Layer 9 of a small transformer language model trained on English Wikipedia (12 layers, counted from 0, width 96).
In attention head 2, each number of a token's query is one row of weights dot the token's vector x plus its bias. The head spreads its attention over the tokens so far by the softmax of query dot key.

Query weights of the head. A number n stands for n times 0.0069.
q0 (bias 0.016): 4 1 -13 -3 1 -1 -7 -9 3 -1 5 6 -7 8 -2 5 11 9 13 0 -1 -1 6 0 0 2 0 6 -1 -1 -4 10 -6 3 -9 -4 1 -3 5 3 9 5 -5 -2 6 3 0 9 7 -11 -6 -1 5 2 13 2 2 -8 14 -1 -11 7 -11 2 0 1 -7 9 8 2 7 -11 -4 4 -7 10 5 -1 -2 7 13 8 0 -1 -1 -7 7 0 -1 1 -12 -3 6 -3 -2 -2
q1 (bias -0.082): 6 -6 -1 2 1 6 -5 5 -6 17 -6 7 0 2 1 4 -2 -3 1 2 -3 5 -2 -4 -2 4 -3 -6 -2 -2 7 6 5 -1 -11 -15 8 -6 4 -3 -3 -1 3 2 3 -1 -10 1 -2 2 2 -8 2 6 -11 -5 -13 -10 -9 6 -4 0 13 4 -1 2 0 -13 0 -5 -5 -3 10 4 1 11 -8 -4 -10 0 -5 7 -3 3 -5 -7 -3 7 7 -1 -5 -4 -1 -6 -2 2
q2 (bias -0.070): 7 -11 -2 0 4 -3 1 7 -14 9 -11 -9 0 3 -4 -2 -1 0 4 6 0 8 3 5 -10 9 -2 -12 -4 3 -7 -2 13 6 -3 -1 5 -2 -10 5 -6 8 6 10 -5 -5 6 2 -8 14 -8 -2 4 -7 3 -1 1 2 -1 -1 -4 11 6 2 0 -12 -12 -4 -1 5 0 10 -3 2 4 3 2 -12 -8 2 8 -2 -1 2 -4 -11 1 -2 4 -6 -14 -7 2 1 -7 12
q3 (bias 0.033): -8 15 -4 -2 10 12 10 0 -6 -6 0 5 3 -2 -1 -5 8 -1 3 -7 -3 5 4 -7 7 6 -7 0 -14 2 -2 -3 3 -3 4 1 2 -3 7 -2 -3 4 4 -3 -8 8 -6 -11 -7 -1 5 15 -5 4 1 -6 -7 -3 -15 5 2 3 -5 0 7 1 6 3 -2 -2 -2 0 3 -3 -3 -17 -5 8 -3 -4 -7 -3 3 8 -1 3 -3 -1 -2 1 -3 -5 -3 5 7 -5
q4 (bias -0.076): 2 11 -5 -3 0 6 5 -6 -11 12 7 23 5 6 -1 -1 -6 5 -6 -8 0 0 15 -2 -5 -3 9 -7 2 -3 7 -2 2 10 -11 6 12 -5 12 -7 5 -2 5 8 -4 6 -4 -10 -2 6 7 -9 0 3 12 2 2 -3 -9 11 1 4 17 20 2 -2 5 10 13 -9 -1 -7 7 -7 14 -2 0 -19 8 -5 4 -5 -13 -6 -6 -4 4 7 9 -1 12 -4 10 5 5 -4
q5 (bias 0.045): 3 3 4 6 -3 -11 1 2 9 7 1 -5 -8 -9 -2 3 -11 10 -8 -13 7 3 -3 -2 9 -8 -2 -7 8 6 -9 1 -3 -1 -2 6 7 7 1 -7 3 7 6 -5 2 7 -16 12 -2 -16 -1 -9 -10 5 6 -6 -5 -1 -5 9 17 -14 3 -6 -6 -3 7 -13 -5 -11 3 2 -2 -1 8 3 1 5 -2 9 -3 -8 -10 8 -5 -5 -3 3 1 0 8 8 1 3 -8 -8
q6 (bias 0.114): 3 2 -3 12 5 4 -6 -1 -1 1 -4 -8 -3 7 3 -2 -3 4 6 -13 -4 5 5 2 3 -7 5 -4 4 -6 9 -6 -7 1 2 0 2 9 1 2 0 4 4 -12 0 0 -1 -4 13 10 8 -8 -8 -5 -12 9 4 3 7 0 6 7 4 3 4 -9 0 -9 -5 12 -6 6 4 -9 0 2 -1 10 0 20 -11 3 -4 4 0 2 8 10 -10 0 -1 7 -16 -5 -1 -16
q7 (bias 0.023): 5 -16 -15 7 3 -2 -15 19 -2 10 2 -9 4 12 -3 2 -11 -7 -7 7 9 5 -4 5 -5 1 -4 -6 7 -6 -6 2 7 21 -10 -8 0 2 8 -14 4 15 13 4 1 -11 14 -7 -4 9 0 -12 -10 -4 -10 4 -1 8 0 -10 -6 0 17 12 -16 -10 -10 -16 -5 18 3 3 12 15 -2 3 9 -8 -11 -7 13 -5 2 3 -10 5 2 0 13 8 -1 -4 -8 -4 3 19
q8 (bias -0.134): 12 -11 2 4 -4 -9 -16 13 -1 7 1 2 2 6 6 -5 1 -9 9 -1 4 8 5 -3 -6 8 -9 -2 4 7 -2 -4 9 9 -15 2 0 3 11 -16 9 11 -1 13 -9 -5 11 0 9 -10 -1 -5 -16 9 -2 13 -7 10 15 -8 0 -3 10 24 -1 4 -6 -2 6 7 0 -10 12 11 5 -1 -7 -14 -4 -10 16 -22 1 -4 -18 1 10 4 18 13 12 1 9 3 5 13
q9 (bias 0.119): -3 7 13 -7 -3 0 5 -2 9 -7 2 5 4 -7 2 0 -5 7 -8 -4 -6 -5 -10 -1 -9 5 9 -8 -5 8 5 1 4 -7 -7 0 -3 4 -9 -5 15 -4 4 9 -4 10 -13 10 -12 -16 -9 1 4 -2 12 -5 -17 -9 -3 -9 -4 -10 -11 0 7 11 -3 8 -1 5 2 -6 -1 2 -5 3 -7 -11 -12 -10 -6 -3 1 7 5 -4 -11 -4 3 -19 3 -1 25 8 -3 2
q10 (bias 0.211): 5 10 8 -16 -4 -5 9 -5 9 7 -2 13 9 6 -6 -3 0 22 -12 11 6 -3 -13 -5 2 -12 -6 -1 -2 -5 4 7 -9 -6 22 1 5 0 -20 14 -5 4 0 -2 10 10 -13 -1 0 4 0 -5 19 -8 1 -22 6 -16 -7 1 -7 -7 -10 -3 -8 -2 0 11 1 -1 1 -2 10 0 -12 0 -9 -1 8 -13 -10 0 12 -1 13 3 -16 2 -10 -16 -7 -10 6 4 -3 -3
q11 (bias 0.007): -7 -2 5 4 2 10 1 -10 1 -4 0 -2 -3 7 -2 10 8 -2 8 9 11 -6 7 -1 2 -13 11 0 -1 -6 0 -4 -15 -6 12 3 -4 -17 -6 12 -7 -4 -8 -10 -5 9 -6 -2 9 5 9 -3 8 -8 -18 -9 15 -9 -8 5 6 15 -6 5 -8 -24 2 -1 -2 -10 1 1 -5 -8 2 5 12 22 10 5 2 6 11 8 15 8 -2 -6 -20 12 -8 -6 -14 1 14 -5
q12 (bias 0.167): -7 11 8 0 -2 -20 1 20 5 12 -19 20 16 8 -7 -2 -18 20 -4 7 -1 2 -8 -2 -5 -4 16 5 -8 -3 1 12 -8 -4 8 0 5 9 -8 5 6 0 -1 11 -3 12 -20 -7 -5 -17 -22 5 12 6 7 -14 1 -17 13 5 5 -2 -4 1 2 -13 3 13 5 -11 10 9 -1 7 -5 -3 3 6 -8 -16 -13 -4 14 -5 -10 6 -16 4 24 -27 -1 -3 22 8 8 5
q13 (bias 0.156): -2 7 7 -5 -5 5 2 -22 -15 -10 -7 -19 2 9 -5 -16 7 1 -12 -1 14 -1 13 -2 1 -11 -1 -24 -19 1 -1 13 4 -13 13 2 -2 -18 -17 17 -11 -24 12 -7 5 -14 -6 -7 -6 8 11 5 4 -12 -3 -14 4 -32 -20 16 -21 -3 -16 -19 0 -7 -1 -5 -11 3 1 -22 -16 -18 14 17 -15 14 15 19 -15 11 11 -6 10 1 -12 -2 -13 5 -6 -5 -18 -1 -7 -2
q14 (bias 0.148): 7 -12 9 -10 9 18 16 -12 -3 -12 -6 -16 -12 -17 2 7 7 10 -16 7 -2 14 -20 -7 12 -8 -27 -5 -18 -12 -6 -10 22 14 13 -2 1 -5 -8 9 -8 -12 -1 -15 20 8 16 -19 -6 21 21 26 -14 -10 -15 14 14 -5 -58 -4 -10 1 -11 14 3 -15 -2 6 -14 -5 -21 -17 5 -12 -31 9 -13 -2 25 8 -1 12 21 6 12 14 1 -15 -2 -4 -4 4 -11 -22 4 13
q15 (bias -0.025): -12 0 -1 5 -18 23 3 -2 12 -38 16 -3 -5 -4 13 12 6 -2 -9 -6 1 -1 -19 -3 -6 3 -8 28 4 -6 5 -21 -8 -6 7 3 -24 5 13 -14 -6 -21 10 -13 -6 16 -12 -14 7 -3 1 -12 -9 9 7 3 -12 26 7 20 12 3 8 -28 -4 4 14 16 -16 -7 -5 -1 -14 -3 11 -3 10 5 8 29 17 21 -28 -5 14 -2 -2 -7 -4 -5 -4 21 5 -8 -23 -17
q16 (bias -0.006): -5 1 21 -41 22 -19 7 16 2 -17 59 9 -3 3 8 5 31 37 -3 -4 24 16 -1 -4 1 15 -43 7 -17 2 11 5 14 9 6 -9 -22 13 30 -52 7 -14 -20 -5 -27 4 17 -12 -11 -35 -18 18 1 18 7 -38 -14 -3 22 10 30 -4 8 -10 -1 11 -2 20 -15 -27 18 42 16 11 23 -19 -21 2 -9 4 -15 18 6 6 17 14 -18 3 -2 7 -22 12 62 -31 -19 18
q17 (bias 0.258): -15 38 -15 19 -10 11 19 -10 -15 -16 20 5 -12 5 3 1 -2 -9 -24 8 7 25 54 -23 -11 -7 20 7 3 -3 13 -6 -17 -2 24 3 3 -6 24 17 -25 -5 3 5 3 -8 -11 22 20 -22 -11 -2 15 -3 -5 -17 -24 -44 34 20 18 -16 -13 -17 -4 34 -14 19 2 -24 17 1 -13 -12 20 -1 23 19 -31 34 -25 1 -28 12 -2 -25 -30 3 5 -5 -23 1 -8 24 14 -11
q18 (bias -0.188): 19 0 28 -34 -7 -1 -3 10 -10 -47 66 27 -14 16 18 9 39 0 -3 -21 40 -13 -19 -3 -15 25 -13 46 -9 -1 20 -6 -9 20 15 -6 -64 24 68 -26 26 -30 -22 2 -36 2 -15 -25 -6 -30 0 -13 -7 15 -6 -46 -25 35 45 9 28 2 12 -36 -4 36 35 44 2 -25 39 49 -7 28 43 -9 -7 18 -17 17 40 8 -51 -28 33 12 -17 2 -15 17 -2 14 65 -35 -24 -14
q19 (bias -0.178): 3 -7 4 15 12 -31 -2 0 -7 6 34 6 25 19 -19 -13 10 -10 6 14 -2 4 13 5 12 -6 22 4 6 4 -2 20 -11 25 4 -18 -12 -11 19 1 9 16 -16 7 -18 -30 -13 22 -1 -17 -29 -9 22 -15 -9 -29 -22 -19 42 -4 29 0 -1 19 -10 16 -19 17 9 -10 37 22 -13 5 5 -10 1 -4 -12 -16 9 -17 -15 2 7 -17 -6 14 11 7 -6 -18 8 18 20 10
q20 (bias -0.161): -17 -51 18 -39 44 -46 20 -8 26 25 17 -41 45 40 -23 -23 32 -5 8 -2 -1 -2 6 18 58 -6 -14 -25 -38 9 -13 8 17 -3 -52 -31 13 -24 5 9 14 14 -43 7 -17 -13 -1 -13 9 -7 -10 -36 17 -14 -25 31 5 4 19 -14 31 5 2 35 4 -57 -14 21 -2 -24 14 -3 -29 -63 -11 -21 -36 -7 22 -42 -13 -6 26 27 33 -35 -13 20 -22 0 -8 -14 -30 37 -2 18
q21 (bias 0.071): 1 32 -25 -55 27 -37 5 -18 -14 10 -22 -11 -39 53 3 -32 24 26 3 -9 15 4 9 8 -2 10 6 -23 13 8 35 51 18 -51 -28 -2 17 23 -28 28 0 6 33 -4 -18 28 -15 -20 -8 -8 4 -17 8 41 18 -19 -2 -29 65 27 -27 -37 -21 -1 -22 -13 39 11 12 17 -24 56 6 27 49 -11 -39 -11 -4 39 -88 -22 16 -7 -25 -13 -27 44 4 13 -28 39 46 5 -45 -9
q22 (bias -0.121): -9 3 42 -52 -33 -6 -37 35 32 19 -49 1 -3 7 -6 16 14 34 -70 -21 6 21 -27 25 48 16 71 -37 21 -11 -29 -10 0 13 6 20 4 13 14 -47 -3 12 13 25 64 1 -9 39 -21 -2 1 18 -38 -8 21 7 -2 12 21 -16 -47 -41 -17 28 10 59 -3 62 1 -5 25 -3 20 -26 32 14 36 28 -7 8 13 0 12 29 3 -5 -29 -8 -30 -8 -44 71 -31 6 -11 30
q23 (bias 0.058): 20 -26 51 -38 -10 0 -11 -1 -16 -32 30 48 7 -29 -15 -24 32 -42 6 -48 -31 -57 -38 54 35 -12 -13 20 -14 -36 -25 12 22 43 18 65 25 4 18 -36 32 1 -36 4 -33 -40 -32 -31 2 2 -23 18 35 28 -44 11 26 -33 12 -23 -9 46 -10 -52 9 21 24 67 -9 41 -37 -69 -7 4 -40 -21 29 -50 58 15 -7 37 9 0 17 54 17 0 18 40 -32 4 21 -38 -50 -21
q24 (bias -0.020): -10 4 26 28 -23 43 14 -14 -34 9 40 53 -17 -3 -60 28 -61 10 -14 -13 -6 14 -63 26 1 10 -1 33 -21 7 -8 12 -33 -23 -30 -2 47 -1 -45 7 57 -2 -19 36 34 11 11 -23 -56 7 64 -14 -54 -21 -49 57 1 21 49 -7 -51 3 -79 13 -1 36 0 21 24 -21 47 35 -24 -42 -3 -19 -26 6 28 -27 -43 -21 -37 14 16 3 53 -5 26 -8 26 0 74 51 -42 30
q25 (bias 0.057): 47 -8 -79 14 8 14 -14 3 0 -12 49 -79 30 -31 -34 35 4 -16 -20 2 41 -35 7 -33 24 10 -17 -13 -15 -46 46 -7 14 -22 51 16 -33 15 -26 2 0 5 -10 10 -53 11 44 43 -25 -15 19 24 21 -28 48 42 11 -5 64 12 50 -43 14 -32 66 -9 3 4 -8 -27 2 38 -4 -8 -34 -5 9 -6 -36 43 -13 85 -26 4 28 3 -17 10 11 37 43 -38 25 3 16 46
q26 (bias -0.306): -45 -16 42 70 45 13 -7 46 -48 39 -10 11 -3 2 38 -1 47 32 9 -13 -10 32 -31 5 -23 -13 22 15 18 -20 12 25 -5 5 4 0 31 8 -9 -70 -33 -12 58 11 56 -39 45 41 -5 46 -22 25 -35 -1 -15 32 46 -45 11 -23 5 11 -23 37 -39 -1 -95 -14 34 16 -11 3 -22 32 26 -8 -15 10 12 22 -54 6 37 4 -35 16 27 -29 -2 -9 23 9 -7 8 -55 30
q27 (bias 0.184): -14 -25 2 39 -11 14 -9 -24 17 34 -7 4 32 -4 7 3 -13 -1 -42 7 -1 -56 51 -18 -2 20 -13 3 44 -91 17 23 24 36 21 -7 50 -31 16 -50 2 -29 -26 -37 29 39 34 22 -52 18 -30 16 24 -35 43 -1 -27 8 36 -67 23 -18 -13 -18 45 7 -71 70 11 -42 -10 -37 -24 39 50 1 -20 -33 42 -11 -30 -20 -59 27 -1 -34 -7 5 -37 9 34 -1 -37 2 -1 5
q28 (bias 0.039): 20 68 -55 -2 -19 46 1 20 17 13 26 -36 36 -17 -12 9 5 4 9 1 -30 17 52 11 -12 -32 54 1 22 33 -25 24 4 -16 -23 19 8 52 -29 -9 -6 34 -21 -1 23 21 5 -18 -6 51 -6 44 -6 9 0 47 -32 -9 -14 10 -31 0 37 -31 -5 16 -42 31 31 -5 17 24 32 32 -4 41 40 -27 8 -36 -60 7 -14 38 -44 26 -17 -4 -30 36 -23 -5 -6 13 -16 -35
q29 (bias 0.064): 43 50 29 4 34 -7 63 -6 17 -26 -27 -15 -23 -55 0 -13 -27 5 -18 13 -9 -11 3 11 23 3 42 -11 35 67 27 34 -27 10 9 -11 -19 -3 19 -34 38 29 75 24 -26 -12 -14 21 -11 27 -16 -1 34 25 -26 -11 56 47 -12 -20 38 26 17 -35 -8 -35 1 24 -25 32 -53 3 24 -3 -13 -26 30 -39 -22 14 64 36 9 21 -21 -45 -37 -43 -62 5 17 1 15 74 -51 38
q30 (bias 0.043): -5 62 21 22 3 -41 -14 21 -15 -9 -17 -7 36 -21 72 -44 53 -22 -65 12 -5 -28 -3 -6 -11 -54 -20 27 0 -1 44 21 11 12 15 14 5 -31 -46 26 -54 38 -16 48 47 -27 -15 3 24 -31 32 -27 -43 6 6 39 -26 -9 -6 -24 -6 8 29 -15 -7 5 -6 51 0 18 -3 -5 1 55 -10 -14 -10 10 0 20 -30 -24 -11 33 -1 -5 -1 69 28 0 17 -3 63 27 2 12
q31 (bias 0.130): -40 5 3 -15 -21 -33 29 36 -46 14 7 -65 -19 -37 18 11 -57 12 -10 -2 -4 32 -46 19 -51 3 1 40 25 3 7 -2 -29 10 -28 -39 20 12 13 36 1 -23 -4 59 -38 -7 21 -33 24 9 -31 -15 20 -12 19 -53 1 -17 7 37 24 24 -23 -5 -29 41 -1 43 -11 -8 -9 -16 -38 -47 -12 -26 -34 -4 -39 -17 22 75 17 4 9 -24 -15 45 -25 38 40 53 -63 -40 -71 24

Each question shows a short text with each token's key, already scaled and adjusted for position as the last token sees it. A number n stands for n times 0.021.

Then comes the last token's vector x. A number n stands for n times 0.04.

0 "ar": -1 -1 0 0 0 3 1 -2 -4 -3 9 2 10 7 2 -8 3 22 -13 9 -25 -22 21 -7 2 12 -70 32 -6 17 -11 35
1 "k": 0 1 -1 -2 0 3 2 -2 -5 -1 5 3 9 7 3 -7 4 23 -15 12 -23 -19 19 -8 3 7 -74 25 -3 21 -3 36
2 "er": -1 2 0 -1 -3 2 2 0 -5 1 4 1 9 6 1 -14 -2 19 -12 1 -28 -6 18 -12 9 -5 -79 27 -2 36 13 36
3 " (": -1 1 1 0 -1 -1 5 -2 -7 -1 8 3 9 12 8 -12 -9 24 -4 -18 -43 0 12 -3 5 15 -85 29 -5 28 19 35
4 "\"": 0 -3 0 -4 0 -3 3 0 -4 -2 0 6 3 13 13 -4 -12 16 0 -29 -41 -18 14 -19 -1 17 -65 17 -13 24 25 14
x: -17 26 19 -1 -13 6 9 -4 -44 -35 -33 0 -3 -50 -6 -12 -60 -12 -7 6 4 -23 36 18 11 25 28 13 11 10 14 -19 18 -7 38 -25 -9 1 18 16 -17 5 7 40 5 9 -1 -23 5 -14 41 -6 53 -14 10 -40 -32 4 2 -25 -47 -25 -6 11 58 -5 50 1 19 -1 -55 -18 43 9 10 17 42 48 38 23 5 11 -14 -4 17 -29 -41 26 43 -45 15 3 17 8 37 14
Which token does the last token look at most? 3 " ("

0 "h": -1 0 -2 -1 1 4 0 -4 -2 4 5 0 7 8 3 -2 3 18 -1 2 -34 -8 5 -35 17 1 -56 41 1 23 50 43
1 "s": 1 1 0 -2 -2 4 3 -5 -7 4 7 0 12 9 8 -5 0 21 -2 -1 -30 -8 4 -32 16 -1 -59 38 -1 25 50 38
2 " of": 0 1 1 -2 -1 -1 5 -2 -6 1 8 4 12 12 7 -11 -12 24 -2 -21 -36 -1 14 2 3 22 -80 37 -4 43 27 43
3 " a": -2 0 4 2 -1 -1 2 2 -2 -2 5 5 6 9 10 -4 -11 23 -1 -27 -28 -6 18 1 2 18 -73 35 -10 39 28 41
4 " m": 0 -2 -1 2 -2 0 3 3 1 -6 3 6 3 8 9 -6 -10 16 -6 -18 -17 -5 24 0 7 23 -54 38 -26 35 27 41
x: -30 -18 36 24 -25 -12 9 12 -35 -11 -7 -9 -1 -30 8 -20 -23 -3 -22 -11 10 41 36 6 10 30 4 17 21 37 -10 -8 -14 -5 19 0 15 -41 29 20 1 -10 13 46 -13 25 -4 -26 8 -42 51 -11 17 18 -13 -27 -41 19 42 -17 -71 -33 -26 3 57 -20 32 1 16 -17 -12 -22 56 -1 -14 30 59 28 7 39 8 36 0 11 18 -28 -4 -9 24 -43 12 16 31 -2 32 15
Which two tokens does the last token look at most, in order? 2 " of", 3 " a"

0 "9": 1 -2 0 -1 -2 -1 1 -4 -5 4 8 1 12 8 2 -7 -10 20 -4 -11 -33 -13 26 6 15 8 -80 19 -23 25 2 29
1 "6": 3 -2 -1 0 -3 -1 1 -4 -5 3 8 1 12 7 3 -5 -10 18 -5 -10 -30 -15 30 2 14 6 -75 18 -22 27 0 29
2 " and": -1 1 1 -1 0 -3 5 -1 -6 -2 6 7 10 12 4 -8 -13 21 -3 -19 -33 -3 24 9 4 16 -77 32 -9 34 28 44
3 " ": -4 1 0 4 1 -1 3 -1 -3 -2 3 3 4 4 7 -10 -12 10 -5 -17 -26 -4 16 9 10 15 -64 34 -9 33 40 37
4 "1": 0 -1 -1 2 3 -1 3 4 -1 -1 3 3 4 7 9 -7 -11 3 -5 -23 -18 -19 15 1 11 14 -51 19 -13 49 39 -7
x: -44 -13 15 0 -22 -20 -5 23 -48 -37 -18 7 -25 -48 14 6 -60 -30 -22 -33 6 1 15 22 6 3 5 18 30 28 3 17 -15 15 47 -11 -22 -9 -7 24 -1 -3 21 35 -15 14 -17 -23 22 4 50 -6 59 3 -2 -8 -27 20 32 4 -27 -28 -43 12 44 -28 23 21 14 15 -26 -34 46 -19 -22 19 42 45 32 38 25 29 -12 14 1 9 -2 17 16 -21 27 6 39 3 14 31
Which token does the last token look at most, and with what share of its attention? 2 " and", with about 60%

0 " re": 0 -2 1 -1 -4 0 3 -2 -4 2 6 0 8 9 11 -10 -8 20 -3 -18 -27 -5 18 12 -10 12 -73 32 -4 43 25 32
1 "t": 1 0 0 1 0 0 2 -2 0 -1 7 -3 10 5 6 -12 -6 15 -6 -7 -7 -11 19 1 -16 15 -57 27 -12 55 21 9
2 "i": -3 -1 3 2 -3 0 4 0 -3 -2 4 7 13 5 16 -8 -4 9 -1 -26 -8 -20 18 -7 -6 -4 -55 9 -6 74 24 18
3 "re": -2 1 2 1 -2 -2 0 -2 -3 -1 5 3 5 6 -1 2 -1 11 -2 -1 -15 -18 1 -15 -6 22 -55 12 9 65 21 23
4 "ment": -1 0 -1 2 -2 -1 4 -1 -7 0 7 3 9 12 9 -3 -9 13 -5 -18 -14 -20 -4 8 13 0 -67 13 6 40 22 49
x: 0 10 11 -22 -30 -29 -7 7 -23 -17 4 17 -9 -21 17 -3 -78 -46 -18 0 -2 26 39 20 -2 9 8 15 17 65 -25 10 5 -20 43 3 6 -4 -13 12 -7 -11 -9 40 -21 4 -26 -45 8 -50 47 11 25 -10 29 -40 -15 20 31 -4 -16 2 -32 7 45 2 56 43 4 1 -25 -15 75 -4 -2 3 24 -2 0 -10 14 8 -14 16 51 -28 -14 16 23 -3 26 19 17 -19 19 20
Which token does the last token look at most, and with what share of its attention? 0 " re", with about 70%

0 "===": 0 1 0 1 -5 1 0 -4 -6 5 1 0 12 6 6 -6 -8 19 -6 -11 -32 4 25 1 9 22 -77 28 -15 22 31 26
1 "F": 0 3 -2 2 -3 -1 0 -2 -1 3 2 4 2 7 11 -5 -13 7 -2 -14 -25 -8 21 6 7 23 -71 21 -19 16 25 22
2 "e": 2 1 3 2 -3 -4 3 6 -3 -7 3 6 4 5 12 1 -7 5 -4 -9 -19 -17 45 18 34 -6 -36 34 -36 41 10 14
3 "ed": 6 3 0 -4 -1 -1 1 -3 -4 -3 6 8 9 11 14 -9 -10 9 -11 -16 -25 2 42 28 9 -16 4 1 -22 74 -6 37
4 "ing": -2 2 3 -1 -2 -3 0 0 3 -4 0 3 1 3 -4 -4 19 7 -23 16 -27 24 11 50 -45 21 -42 26 -1 11 -7 52
x: -8 -6 3 -45 -18 -24 -1 -3 20 13 -11 -20 3 -9 -23 -5 -38 -27 -41 -21 7 14 20 15 24 29 3 25 28 74 28 3 51 -17 13 -13 30 16 0 29 -24 1 -41 21 -28 40 -8 11 31 -21 9 28 -4 -43 3 -46 -41 3 32 -14 -40 6 10 5 29 -10 37 14 8 8 -19 -24 53 12 -49 12 -15 -31 27 -25 15 37 -36 4 43 -21 -25 15 10 10 27 34 -45 35 -3 21
Which token does the last token look at most, and with what share of its attention? 0 "===", with about 90%

0 " h": 1 0 0 -3 -1 0 2 -4 -4 4 7 -1 8 10 5 -6 -8 20 2 -17 -27 -3 9 -11 5 8 -69 31 -11 34 43 37
1 "ow": 0 1 -1 -3 -1 -4 5 -4 -6 0 7 3 11 11 5 -1 -6 18 0 -9 -20 -4 5 -30 1 15 -47 29 -16 43 59 28
2 "e": 0 0 5 0 -4 -4 3 -4 -2 -4 4 3 10 5 4 -8 -10 5 -1 -14 -20 -8 -7 -19 1 7 -50 35 -5 49 54 18
3 "ver": 2 -3 -2 -2 -4 -4 5 2 -3 -4 -3 5 9 8 8 -10 -8 0 -6 -18 -28 -15 -3 -11 13 -14 -28 17 8 51 30 49
4 ",": -2 -2 2 1 0 -2 5 -1 -8 0 10 4 13 16 6 -12 -14 31 -3 -25 -39 5 18 1 6 24 -82 29 -4 39 21 39
x: 6 12 21 16 -16 -18 -17 4 -18 -15 -14 -1 -11 -20 -2 -16 -55 -33 -31 5 -3 8 33 16 12 8 7 44 31 41 30 -8 6 -29 34 -3 16 18 5 1 -6 -13 -5 51 0 36 8 -33 10 -7 43 1 48 16 30 -29 -39 20 37 -18 -39 -10 -38 4 56 -3 60 7 14 -10 -41 -28 70 46 1 12 54 22 15 15 3 18 5 3 23 -27 -23 18 5 -21 33 -9 15 -7 24 10
Which token does the last token look at most, and with what share of its attention? 4 ",", with about 100%

0 "is": 2 0 2 -1 0 2 2 -2 -7 2 10 -1 9 7 7 -11 -5 21 -4 -12 -22 -12 -1 7 9 10 -83 26 6 29 26 21
1 "m": 1 2 3 0 -1 4 3 -3 -7 3 9 -3 8 5 7 -13 -4 20 -7 -7 -22 -11 0 7 8 12 -84 18 5 30 30 19
2 "s": 0 3 2 0 -1 2 3 -3 -9 2 10 -1 11 8 7 -9 -7 26 -7 -5 -21 -4 12 -7 15 10 -80 16 -1 34 26 27
3 ".": -3 1 3 0 0 -2 5 -3 -8 2 10 2 15 13 6 -13 -11 29 -4 -19 -39 4 11 2 3 24 -84 26 -4 42 29 35
4 " M": -1 -1 -1 0 -1 -1 3 -1 -1 -2 2 6 1 9 6 -5 -4 6 -3 -5 -46 -6 0 -13 -8 14 -62 28 -10 39 32 26
x: -24 4 7 22 -7 -13 3 13 -22 -17 -17 6 -23 -28 30 3 -43 -16 -8 -13 18 16 41 1 13 30 -3 23 5 31 -10 -4 -13 -8 37 -31 9 -14 20 6 1 -22 -2 45 -20 14 8 -26 5 -15 44 -4 26 11 7 -51 -34 35 46 -31 -56 -26 -42 22 49 -23 44 3 35 2 -38 -6 58 9 10 36 59 31 33 47 -2 12 -20 0 14 -20 -6 -8 35 -45 4 -2 22 -17 11 -1
Which token does the last token look at most, and with what share of its attention? 3 ".", with about 80%

0 "it": 0 -1 2 -1 -2 0 2 -2 -5 2 10 3 7 4 8 -1 7 15 -5 9 -20 -8 16 4 4 9 -82 22 -4 43 10 22
1 "ed": 0 -1 2 0 -2 1 1 -4 -5 3 7 1 11 7 5 -5 0 19 -4 -1 -31 -4 18 5 5 18 -81 30 -4 40 15 29
2 " in": 0 1 1 -1 -1 -2 4 -1 -5 -1 7 4 11 11 7 -11 -9 22 -6 -19 -32 0 16 9 2 22 -80 29 -5 42 25 41
3 " the": -1 -1 2 1 -1 -2 4 0 -5 0 5 6 9 12 8 -9 -12 29 -3 -28 -35 -1 15 8 6 23 -78 29 -7 41 21 44
4 " c": 2 2 -1 1 1 -2 -1 0 0 -4 1 8 -1 5 10 -1 -11 9 -4 -14 -12 -7 16 11 8 20 -66 48 -19 34 25 32
x: -12 -5 40 1 -22 -21 -3 18 -24 -19 8 0 -5 -33 -14 -12 -28 -10 -28 -10 -5 35 30 31 30 25 16 11 8 14 3 7 -10 -4 63 9 12 -35 -12 9 -27 29 -12 36 -4 28 -13 -31 19 -35 32 -32 21 3 1 -37 -36 50 37 -17 -78 -33 -20 -11 55 -42 38 -9 13 2 -9 -20 51 4 9 30 29 18 18 38 2 28 -13 -2 8 -21 0 7 18 -27 40 17 32 12 30 31
Which token does the last token look at most, and with what share of its attention? 3 " the", with about 40%

0 " it": -1 2 -1 -1 0 -1 3 -4 -6 0 5 2 7 9 5 -6 -3 21 -7 -8 -21 7 1 2 1 13 -81 21 -9 37 42 35
1 "s": -1 3 1 -1 0 -2 4 -2 -7 -1 3 0 9 8 5 -5 -7 23 -5 -14 -10 -6 4 3 -1 5 -71 20 -12 35 53 28
2 " ch": -2 -2 2 1 -2 0 1 -4 -3 -3 6 1 2 5 11 -8 -15 12 -5 -24 4 -5 10 1 -1 15 -72 42 -13 12 36 21
3 "ar": 2 -4 -3 -3 2 2 1 0 -4 -1 5 3 4 1 13 -4 -4 8 -7 -3 18 -7 32 -31 22 10 -27 1 -29 17 50 27
4 "is": 4 -1 0 -4 -4 0 -1 1 -8 0 7 2 9 11 7 6 3 22 -4 1 1 -19 24 -19 -11 29 -43 22 2 -33 47 34
x: -32 24 1 19 -34 20 2 33 -44 -17 -19 10 4 -15 -29 -7 -33 -13 -28 -8 28 23 34 26 13 -9 -1 -46 26 30 -32 19 16 -4 -17 -35 31 30 3 1 -54 32 -6 19 -42 39 -2 -48 34 -79 4 0 2 -14 19 -34 -54 5 9 -33 -48 4 18 -23 30 6 41 3 13 -34 -8 -23 32 15 4 23 45 17 22 -6 35 14 4 12 15 -10 -9 10 20 -2 35 -10 26 -23 41 -18
Which two tokens does the last token look at most, in order? 0 " it", 1 "s"

0 "ir": 0 -3 2 -3 -2 1 2 -2 -6 3 11 2 10 8 6 -8 -4 22 -5 -9 -22 -18 -1 14 -4 6 -80 22 -9 32 12 33
1 " t": 2 1 2 0 -2 0 2 -3 -5 2 7 -2 10 9 10 -11 -3 15 -3 -15 -25 -5 10 1 0 7 -79 30 -8 49 19 33
2 "a": 0 0 4 2 -1 0 1 -1 -4 0 7 -1 7 5 10 -8 3 6 -5 -5 -22 -2 18 -4 4 4 -68 23 -33 56 26 10
3 "il": 3 -1 2 0 3 -4 5 -2 -7 -2 6 1 14 15 0 -1 -1 15 -7 0 -1 2 13 -2 3 29 -35 38 -26 70 26 28
4 " is": -2 -1 3 2 1 -1 3 0 -5 -3 7 4 7 11 7 -8 -6 22 -6 -14 -33 2 17 4 2 27 -74 22 -14 23 39 40
x: -35 17 25 24 -7 -30 -23 -18 -26 -3 -7 -11 5 -21 6 -3 -27 -42 -36 -2 -8 19 19 1 7 5 5 23 23 30 11 4 6 -11 20 2 17 -2 -19 -4 -27 16 -21 59 -7 30 6 -16 5 -20 30 -7 41 13 32 -47 -33 3 37 -29 -60 -13 -34 -14 67 -14 73 18 11 -27 -36 -18 69 19 -14 23 33 19 6 20 17 27 10 -1 12 -33 -27 18 34 -8 15 -17 26 -7 25 9
Which token does the last token look at most? 4 " is"